Layer 5 of a small transformer language model trained on English Wikipedia (14 layers, counted from 0, width 128).
A neuron adds its activation times its output weights to the MLP's output. To switch it off is to set its activation to zero at one token and run the rest of the model.

Output weights of the MLP neurons that the questions are about. A number n stands for (n - 500) times 0.0023.
n21: 524 368 462 503 497 700 477 614 522 516 537 450 629 362 737 334 517 557 532 474 326 351 269 428 332 565 425 456 465 599 482 441 636 420 555 440 561 503 440 481 368 316 500 542 409 471 522 417 540 555 639 423 531 412 487 449 433 461 638 358 577 535 481 348 319 607 428 465 468 424 640 366 428 434 513 607 323 561 509 490 425 334 687 441 506 686 758 484 453 507 509 639 622 497 526 676 465 516 467 506 533 473 651 615 393 472 338 778 692 779 459 483 596 425 570 436 565 361 574 583 567 737 533 456 445 548 274 463
n47: 367 420 381 592 510 423 370 552 422 415 497 563 570 330 471 621 510 494 634 539 633 486 534 534 487 653 487 671 403 440 539 386 390 383 446 532 645 503 537 488 548 577 590 524 398 512 466 423 565 624 606 551 632 471 657 357 405 515 419 219 451 581 678 289 627 512 365 532 300 444 616 472 524 474 636 483 583 585 656 613 356 674 503 521 459 603 559 561 399 436 509 461 437 512 332 639 317 639 374 465 527 516 606 633 437 469 524 456 424 497 497 592 521 421 584 249 667 424 443 333 506 485 554 506 452 420 557 622
n70: 432 550 418 532 477 348 608 729 369 607 310 665 403 406 429 503 409 538 329 573 410 602 645 464 473 465 622 412 565 393 375 277 494 443 450 524 428 377 599 557 621 416 434 415 519 397 685 519 591 547 467 455 533 561 408 396 503 444 512 567 513 491 375 369 550 561 563 571 448 466 670 488 383 512 751 412 542 577 394 570 543 680 577 462 417 383 594 373 591 336 614 565 576 391 346 673 419 342 546 383 582 484 483 326 559 613 602 768 656 476 509 433 623 335 562 494 580 405 684 577 509 521 443 331 553 463 588 663
n74: 771 375 271 631 483 525 342 435 420 454 565 216 515 440 441 662 508 388 602 622 568 435 500 571 353 606 442 711 512 592 435 452 589 429 535 327 604 381 568 222 480 334 582 332 578 500 366 560 399 522 585 535 530 508 630 504 738 418 444 481 348 286 779 619 382 172 570 550 636 433 552 515 646 582 716 493 563 738 470 711 633 448 384 633 427 285 449 843 372 429 533 446 748 530 664 481 450 504 536 650 590 504 301 402 271 359 520 270 468 444 609 436 527 455 405 355 626 583 527 452 775 436 500 370 599 353 567 648
n134: 285 483 976 566 320 462 422 478 382 341 433 491 575 512 580 651 534 494 566 571 461 393 520 589 363 769 524 503 557 391 360 488 331 485 414 475 392 558 657 451 358 582 366 305 682 526 601 526 417 506 726 474 433 593 552 311 587 545 522 481 447 441 563 394 581 475 596 481 336 497 617 620 529 614 396 632 366 547 565 539 512 425 392 458 547 487 366 617 590 449 619 506 642 448 599 352 383 580 477 535 446 370 482 590 684 679 461 541 409 586 571 500 421 386 590 416 549 497 319 427 572 447 371 510 635 566 474 467
n135: 478 683 468 537 435 494 596 402 399 518 220 623 603 462 470 474 696 520 513 353 487 497 440 626 343 540 349 601 560 289 483 373 575 436 500 244 394 340 394 682 590 452 611 421 540 552 532 709 560 543 589 434 482 473 411 544 497 442 471 530 607 403 515 468 451 582 506 392 604 571 447 566 497 541 482 409 721 593 438 584 424 450 538 540 551 404 642 659 618 484 657 273 491 465 472 444 461 503 542 566 445 338 528 626 539 474 568 509 500 682 512 256 542 301 452 488 561 503 239 543 410 506 457 617 514 582 604 682
n137: 581 407 491 476 577 479 474 613 384 511 609 428 224 601 572 492 332 478 665 608 442 584 614 428 319 503 561 578 514 379 360 461 440 352 318 682 500 425 518 525 665 394 355 480 662 636 580 473 332 522 422 437 564 447 462 428 437 549 542 447 387 511 633 658 410 461 509 702 537 568 553 456 515 391 603 522 578 606 486 322 403 589 372 506 585 677 419 413 595 599 591 477 430 653 549 553 394 449 457 420 520 603 584 468 517 597 441 517 521 550 581 720 409 561 508 585 348 391 471 483 520 528 394 530 443 388 421 624
n182: 407 300 516 419 517 557 547 409 512 545 468 569 576 356 571 635 696 488 347 494 429 323 417 428 533 466 533 629 595 323 587 668 447 497 534 689 346 420 818 596 402 435 511 478 317 484 598 334 374 488 523 675 497 572 419 600 436 475 416 473 685 608 549 538 441 512 556 497 479 388 611 517 447 614 371 523 458 564 647 627 480 382 414 388 497 647 491 401 554 308 524 522 512 342 472 503 488 668 520 512 313 386 653 638 426 382 412 427 516 548 494 742 482 366 512 412 603 421 389 665 348 714 616 458 491 522 544 518
n269: 395 605 153 461 620 510 390 420 657 679 606 403 355 525 512 699 230 524 639 326 661 679 252 493 504 444 437 504 426 372 472 568 578 415 620 373 575 493 500 579 645 500 271 572 496 526 532 462 757 589 605 303 504 584 424 434 341 425 529 434 797 431 500 521 472 478 429 696 580 527 327 422 572 684 619 496 414 670 576 496 424 335 512 440 378 533 770 275 235 728 493 440 540 507 398 489 656 464 566 611 451 437 685 557 474 646 592 423 378 420 377 600 744 472 532 504 279 557 425 479 379 573 386 617 440 195 655 550
n283: 388 517 475 412 374 411 470 516 490 482 494 407 500 448 667 620 740 548 541 533 292 402 431 435 286 489 349 469 628 477 492 579 556 600 487 432 532 485 541 552 582 460 515 505 559 562 328 528 453 464 475 468 430 427 598 458 604 530 586 578 489 471 663 395 533 500 473 455 450 532 522 439 486 469 604 495 510 612 375 594 617 489 456 497 513 306 500 328 630 572 557 300 544 453 495 385 489 615 500 521 708 486 475 736 572 459 615 556 574 536 422 586 442 469 641 492 426 401 411 669 360 605 541 542 530 575 356 451
n300: 464 493 583 345 342 452 556 672 473 544 518 633 435 326 586 360 215 619 466 570 500 339 820 546 459 514 660 439 428 529 429 618 477 378 562 420 401 516 680 563 469 469 484 316 586 386 546 592 450 552 478 635 560 369 552 285 578 503 450 607 585 463 576 510 546 427 697 670 641 329 433 630 367 410 445 497 493 442 574 740 583 624 305 621 242 476 407 453 503 574 612 322 477 586 552 370 363 527 557 319 521 630 638 364 338 434 584 510 718 523 483 564 415 337 458 574 339 644 538 529 541 191 469 697 630 346 549 516
n302: 225 657 411 386 604 564 444 550 737 521 506 503 557 582 593 385 480 449 460 589 457 503 773 456 595 537 429 525 578 286 557 454 390 464 567 582 494 387 534 424 346 410 586 473 363 564 448 631 491 563 560 423 328 453 423 589 540 342 647 373 494 333 612 549 457 450 399 590 509 379 568 440 552 400 413 611 573 566 391 553 576 419 581 500 626 500 497 562 609 490 349 548 479 737 363 532 479 367 640 554 445 570 653 521 282 509 559 383 454 532 430 372 452 452 640 464 598 497 603 514 375 636 352 585 457 455 442 719
n325: 382 420 384 526 762 584 550 516 575 457 627 447 531 524 596 524 527 397 440 444 352 415 440 338 274 633 564 721 492 424 580 474 510 392 624 303 538 685 545 569 416 538 555 475 635 412 635 421 514 448 408 422 545 540 611 552 344 508 551 567 511 460 280 395 411 489 660 582 406 428 542 500 553 532 618 451 445 492 548 528 602 452 511 558 419 350 588 548 425 574 503 445 577 503 400 591 484 551 510 475 553 364 536 400 640 668 466 427 514 545 423 582 473 299 363 630 421 520 464 421 451 492 618 509 503 623 536 518
n341: 435 399 496 316 313 461 678 343 534 524 350 577 533 351 359 486 523 347 485 186 614 444 413 355 425 433 578 653 375 217 621 573 736 640 714 622 333 714 461 551 454 524 452 658 577 542 627 687 533 510 474 376 524 626 281 362 619 525 530 674 446 530 497 437 490 558 384 500 428 727 385 365 560 433 628 667 363 573 476 672 562 425 619 430 672 510 526 439 425 294 731 378 585 409 486 497 712 442 458 517 454 397 422 535 479 387 422 524 314 696 655 518 552 474 467 582 527 536 430 603 589 599 372 511 546 531 334 550
n403: 441 667 486 528 663 503 749 455 609 524 514 587 600 648 417 379 362 523 628 640 404 638 407 424 523 555 454 364 605 549 441 487 448 512 732 592 603 471 531 537 428 530 545 544 314 270 529 466 641 464 551 443 440 582 387 446 595 462 529 569 559 537 419 557 389 471 481 393 548 596 494 521 497 421 646 459 411 379 394 377 455 525 382 429 331 570 418 603 463 314 568 495 524 398 486 484 413 413 528 535 407 454 564 522 514 575 439 521 533 395 634 612 586 394 538 460 666 567 389 487 653 516 494 401 515 378 503 404
n470: 640 540 490 535 500 535 484 540 543 644 562 488 666 470 524 448 399 357 383 532 566 438 474 237 432 588 420 526 484 551 409 455 560 317 450 582 709 341 539 579 541 528 526 569 327 462 386 539 490 438 346 469 533 448 563 686 598 547 570 582 442 488 478 488 423 515 616 528 534 421 461 701 529 503 572 426 467 612 518 249 509 352 655 572 194 413 576 619 524 503 479 519 558 515 509 640 466 290 419 565 459 651 506 443 456 312 510 454 423 491 533 506 587 652 385 316 832 519 638 685 577 515 653 493 515 272 563 354

Each question names a token from some text and the token that comes next. It shows the activations a of the neurons there, in the order above. A number n stands for (n - 500) times 0.0027.

Then comes g, the gradient of the next token's log-probability with respect to the MLP's output, scaled to length 1. A neuron's effect is roughly proportional to its activation times (output weights . g). A number n stands for (n - 500) times 0.00076.

" a", then " w"
a: 500 759 500 500 500 500 500 500 653 500 696 500 500 500 500 500
g: 701 485 431 455 215 468 524 362 503 645 509 526 693 554 666 553 577 495 481 530 564 443 403 642 273 436 656 364 610 510 548 368 407 624 534 607 525 535 465 492 577 461 592 649 721 370 505 406 317 620 527 593 655 307 513 480 527 521 554 472 429 718 480 352 468 712 490 675 506 567 530 302 336 272 429 506 353 491 498 354 492 687 314 722 491 346 420 509 429 763 426 538 422 631 286 602 406 409 610 620 355 396 658 452 612 572 510 335 550 413 545 430 497 602 670 569 634 516 631 273 324 333 464 430 367 555 376 593
Which neuron, switched off, lowers the next token's probability most? n47

" b", then "as"
a: 500 643 500 500 500 500 500 727 500 500 500 500 500 500 500 500
g: 613 448 596 408 707 456 450 392 681 596 441 389 367 715 255 626 492 490 601 508 544 577 384 406 369 562 765 663 407 386 513 369 418 540 619 581 400 380 524 464 619 481 484 629 382 591 520 581 391 518 417 530 360 609 568 737 543 475 546 590 459 600 560 375 314 595 723 603 604 204 400 455 645 758 353 464 365 573 509 376 388 371 559 471 578 644 635 446 359 505 471 548 494 574 555 328 467 360 530 604 579 573 334 419 404 354 444 307 576 597 350 565 467 492 384 473 576 420 606 787 476 389 383 542 778 510 430 293
Which neuron, switched off, lowers the next token's probability most? n182

"nd", then "er"
a: 500 500 646 500 500 500 500 500 500 500 500 500 500 500 718 500
g: 461 601 666 627 524 390 563 577 524 339 666 550 747 793 337 576 605 635 539 558 390 695 500 507 578 509 589 501 580 505 518 469 368 352 540 411 413 417 626 384 538 337 540 601 390 533 490 385 462 492 642 587 544 362 252 355 572 635 429 598 432 328 499 539 541 507 463 640 372 655 564 516 725 357 648 368 335 428 464 654 497 524 570 438 397 715 527 452 385 385 623 488 299 334 293 602 579 470 412 417 226 372 528 334 654 432 554 477 484 511 584 547 534 598 345 569 441 654 420 435 266 708 470 516 781 319 502 420
Which neuron, switched off, lowers the next token's probability most? n403

"ed", then " o"
a: 500 500 500 500 750 500 685 500 500 500 500 500 601 500 500 500
g: 404 439 517 399 635 469 398 546 647 495 550 362 273 414 392 385 397 681 517 628 562 562 397 618 732 418 783 459 324 270 528 583 593 366 394 248 661 502 714 383 387 607 547 413 431 546 377 431 527 220 536 549 433 509 597 489 355 600 528 576 595 343 571 391 643 257 320 588 377 514 510 477 479 372 608 481 440 628 286 629 502 594 540 737 576 609 333 627 527 391 596 503 463 465 632 707 647 504 541 488 489 498 340 447 474 533 590 506 678 534 609 463 361 523 387 586 318 458 660 482 690 641 406 509 538 619 306 560
Which neuron, switched off, lowers the next token's probability most? n137

" a", then "c"
a: 500 500 621 500 500 500 500 518 948 500 512 500 500 500 500 500
g: 445 346 457 655 630 545 650 504 418 382 509 641 416 213 590 555 520 478 432 700 434 505 596 472 541 689 522 423 268 470 540 400 680 510 538 585 555 583 580 376 416 300 473 627 366 625 587 425 620 438 420 460 476 689 500 444 387 655 538 496 565 446 475 567 602 370 535 599 413 219 508 602 426 441 419 304 587 550 470 532 687 425 858 438 493 507 545 604 289 421 636 609 433 392 840 507 526 549 397 398 627 724 521 623 272 347 415 632 426 499 568 369 519 350 281 524 484 191 473 545 405 473 491 547 541 566 572 540
Which neuron, switched off, raises the next token's probability most? n269

"p", then "us"
a: 500 500 500 500 500 741 500 500 500 500 500 500 500 500 500 500
g: 398 526 592 569 575 601 522 551 622 369 291 643 392 385 510 716 615 518 553 349 622 501 488 335 600 546 542 538 491 550 492 654 457 405 539 389 579 413 621 579 456 629 566 511 590 396 524 469 172 461 578 497 631 394 323 270 515 601 562 478 483 423 557 488 268 486 450 282 251 786 681 532 282 697 338 433 446 385 669 551 627 665 511 287 601 497 436 787 343 616 521 471 539 334 366 591 514 532 433 607 631 518 589 638 477 672 310 433 474 636 603 406 381 517 412 449 342 576 484 598 337 573 407 473 385 631 451 570
Which neuron, switched off, lowers the next token's probability most? n135

" com", then "m"
a: 500 650 500 500 500 500 500 500 500 500 500 500 500 500 500 500
g: 583 590 450 680 470 636 413 611 417 631 528 432 382 201 422 637 486 494 560 571 465 405 389 605 588 586 666 513 391 592 451 375 577 577 664 795 511 534 456 421 507 553 632 468 445 612 377 459 341 484 339 636 520 499 391 623 412 601 509 595 473 396 702 354 400 441 749 293 638 416 635 381 575 476 431 449 494 401 370 492 406 578 232 348 493 441 508 498 314 457 492 452 495 270 494 454 494 561 476 828 461 348 586 549 475 254 726 466 579 559 755 347 464 508 615 499 645 470 382 679 568 327 480 511 531 342 713 544
Which neuron, switched off, lowers the next token's probability most? n47

"ich", then " the"
a: 942 500 500 500 500 500 619 500 500 559 500 500 500 500 500 500
g: 450 462 541 478 666 788 778 502 580 424 346 855 379 383 598 504 686 444 331 494 576 507 354 738 631 448 378 391 478 556 388 472 551 473 559 470 594 554 474 443 535 443 600 576 732 557 478 454 203 461 463 716 377 550 483 653 634 576 530 277 481 489 400 404 593 347 424 369 457 493 582 427 434 457 368 659 431 271 426 462 371 392 643 465 607 380 694 775 513 488 520 399 442 520 373 618 307 436 393 595 652 251 539 511 594 455 368 564 592 541 614 649 380 608 529 394 540 540 474 407 610 449 612 469 390 459 495 390
Which neuron, switched off, lowers the next token's probability most? n21

"en", then "ce"
a: 500 500 500 852 500 500 500 500 500 602 500 500 500 500 500 539
g: 359 486 401 662 646 616 597 519 582 448 635 605 394 496 480 524 359 473 627 645 658 599 300 631 436 585 505 575 459 600 444 490 398 285 345 475 626 381 603 421 279 559 548 502 622 527 241 450 22 425 524 671 658 501 574 484 557 635 355 417 475 481 496 254 399 479 410 410 532 316 551 381 442 753 472 617 421 431 670 711 590 520 483 547 616 576 376 696 546 556 491 663 425 544 576 535 617 403 532 540 476 607 499 205 353 513 605 471 372 543 413 465 609 503 472 495 390 435 669 512 364 580 402 597 649 581 431 332
Which neuron, switched off, raises the next token's probability most? n283

" to", then " s"
a: 500 500 528 500 500 500 500 500 500 500 500 500 500 500 500 500
g: 373 538 628 582 405 634 433 559 544 336 580 454 299 542 593 449 308 529 515 440 526 355 425 444 354 573 508 521 614 583 662 586 502 502 346 516 555 607 552 724 481 733 620 506 464 586 422 314 400 695 625 425 509 428 482 442 455 230 496 366 405 495 698 362 498 572 358 602 420 696 409 483 650 690 314 430 448 594 467 442 618 387 525 569 483 536 424 544 532 583 547 562 438 192 288 516 595 429 652 682 465 629 660 511 532 771 444 527 588 484 553 503 395 693 553 707 644 424 458 306 244 506 229 530 353 542 353 386
Which neuron, switched off, raises the next token's probability most? n70

" as", then " I"
a: 595 578 500 500 500 500 500 500 500 650 967 500 500 500 500 500
g: 662 588 460 383 440 479 505 289 444 501 358 801 759 455 411 714 662 596 654 497 424 656 266 422 543 505 574 408 452 602 350 637 594 485 591 631 625 526 472 608 434 370 617 522 536 426 517 484 293 376 438 625 439 633 544 573 511 702 538 530 341 458 526 351 287 374 374 537 535 502 520 487 690 532 604 482 491 717 388 481 565 490 506 320 485 143 420 380 430 523 448 737 341 493 341 641 597 404 417 457 518 424 500 458 590 334 517 529 471 494 542 343 704 548 533 584 531 402 464 222 718 434 649 625 368 416 549 581
Which neuron, switched off, raises the next token's probability most? n300

"s", then "l"
a: 826 500 500 500 505 500 500 500 500 500 500 500 500 500 500 500
g: 592 801 801 476 704 381 442 553 416 470 454 482 526 312 329 534 469 338 400 463 460 322 540 264 625 510 495 511 388 619 410 504 608 328 405 523 613 595 287 605 679 460 393 510 592 569 621 435 608 419 536 463 454 438 585 195 404 421 695 546 533 419 405 499 447 484 730 614 504 488 612 618 524 459 342 545 471 636 587 571 452 517 463 453 497 674 683 665 476 482 425 399 563 291 727 397 693 471 380 596 430 428 414 524 451 321 472 388 450 508 420 562 670 351 541 461 698 281 386 734 661 402 483 496 491 423 470 710
Which neuron, switched off, lowers the next token's probability most? n21

" at", then " p"
a: 500 500 500 500 500 500 500 500 500 500 500 500 500 500 660 500
g: 450 420 581 462 272 337 375 894 392 467 583 471 308 725 570 275 571 526 599 690 578 535 385 485 341 428 512 553 714 510 563 476 449 464 531 705 577 630 440 258 543 649 348 553 460 512 487 532 503 508 584 300 400 527 549 463 530 229 592 548 578 426 436 197 511 547 484 586 573 610 374 329 862 551 381 466 513 530 527 444 407 434 401 537 639 519 553 499 288 650 636 497 599 566 415 592 428 594 608 537 350 602 551 398 531 559 489 435 556 424 478 378 419 567 308 457 520 407 626 513 325 519 462 596 715 687 383 504
Which neuron, switched off, raises the next token's probability most? n403

"ar", then "i"
a: 500 500 500 500 500 500 504 500 500 500 500 500 667 500 500 500
g: 486 629 478 620 476 360 518 520 217 572 425 393 347 534 413 536 598 423 465 764 502 434 364 335 325 623 713 691 451 280 426 392 558 277 745 494 640 487 471 577 557 464 547 665 393 486 410 464 546 432 374 299 538 500 440 753 431 515 466 741 485 489 453 592 425 546 451 468 508 596 547 844 399 570 542 535 628 442 775 483 442 521 433 137 569 410 364 552 597 469 543 476 617 329 549 513 530 591 435 478 646 552 510 634 506 554 362 459 284 491 613 447 626 463 568 420 546 564 465 339 764 484 468 470 353 582 539 374
Which neuron, switched off, lowers the next token's probability most? n325

"e", then "e"
a: 500 500 500 601 500 500 500 500 500 500 500 500 500 500 500 790
g: 583 356 375 424 466 383 278 413 431 544 465 511 464 955 567 460 516 376 320 499 371 586 459 276 336 551 542 499 554 558 555 499 610 711 464 615 566 458 262 584 423 462 585 530 430 440 600 582 716 626 549 543 633 652 460 548 461 603 403 297 581 528 745 503 729 316 548 562 641 606 513 458 433 581 403 486 697 419 578 419 654 536 460 690 576 365 626 298 616 412 504 467 386 633 691 535 570 429 430 353 551 210 493 593 518 524 352 510 360 567 477 446 605 520 420 258 462 540 606 515 412 256 561 426 400 475 529 452
Which neuron, switched off, lowers the next token's probability most? n470

"c", then "ur"
a: 500 576 500 500 500 500 500 500 500 500 694 500 500 500 500 500
g: 508 195 315 737 485 464 170 443 767 564 576 572 575 395 444 493 689 607 433 450 392 694 583 500 451 397 725 517 490 452 667 507 589 628 650 501 307 469 448 479 402 746 487 723 452 615 651 344 683 523 504 613 497 120 469 358 437 501 584 514 421 560 371 566 459 538 386 369 629 584 415 439 422 523 410 463 545 563 469 319 562 605 408 365 472 682 549 543 542 404 539 429 322 522 578 402 418 514 392 450 581 468 518 436 518 671 765 471 666 515 486 545 348 589 421 621 538 521 537 454 623 546 582 331 380 332 432 406
Which neuron, switched off, raises the next token's probability most? n300

"\n", then "A"
a: 721 500 500 500 500 500 500 500 500 500 500 500 500 500 500 500
g: 649 413 242 333 615 591 542 551 316 583 284 528 385 472 335 552 478 612 501 435 542 437 403 409 343 507 649 276 541 476 328 405 473 603 583 578 718 442 656 340 433 454 744 528 555 541 431 547 699 672 550 407 403 706 577 619 548 632 486 567 292 400 492 260 643 330 481 523 671 416 611 327 584 325 514 567 641 761 693 390 552 463 452 356 469 547 589 446 410 412 605 473 332 661 517 306 447 305 598 527 594 584 667 610 594 646 363 394 539 583 342 429 611 456 552 365 522 548 598 390 550 527 608 510 497 545 393 370
Which neuron, switched off, lowers the next token's probability most? n21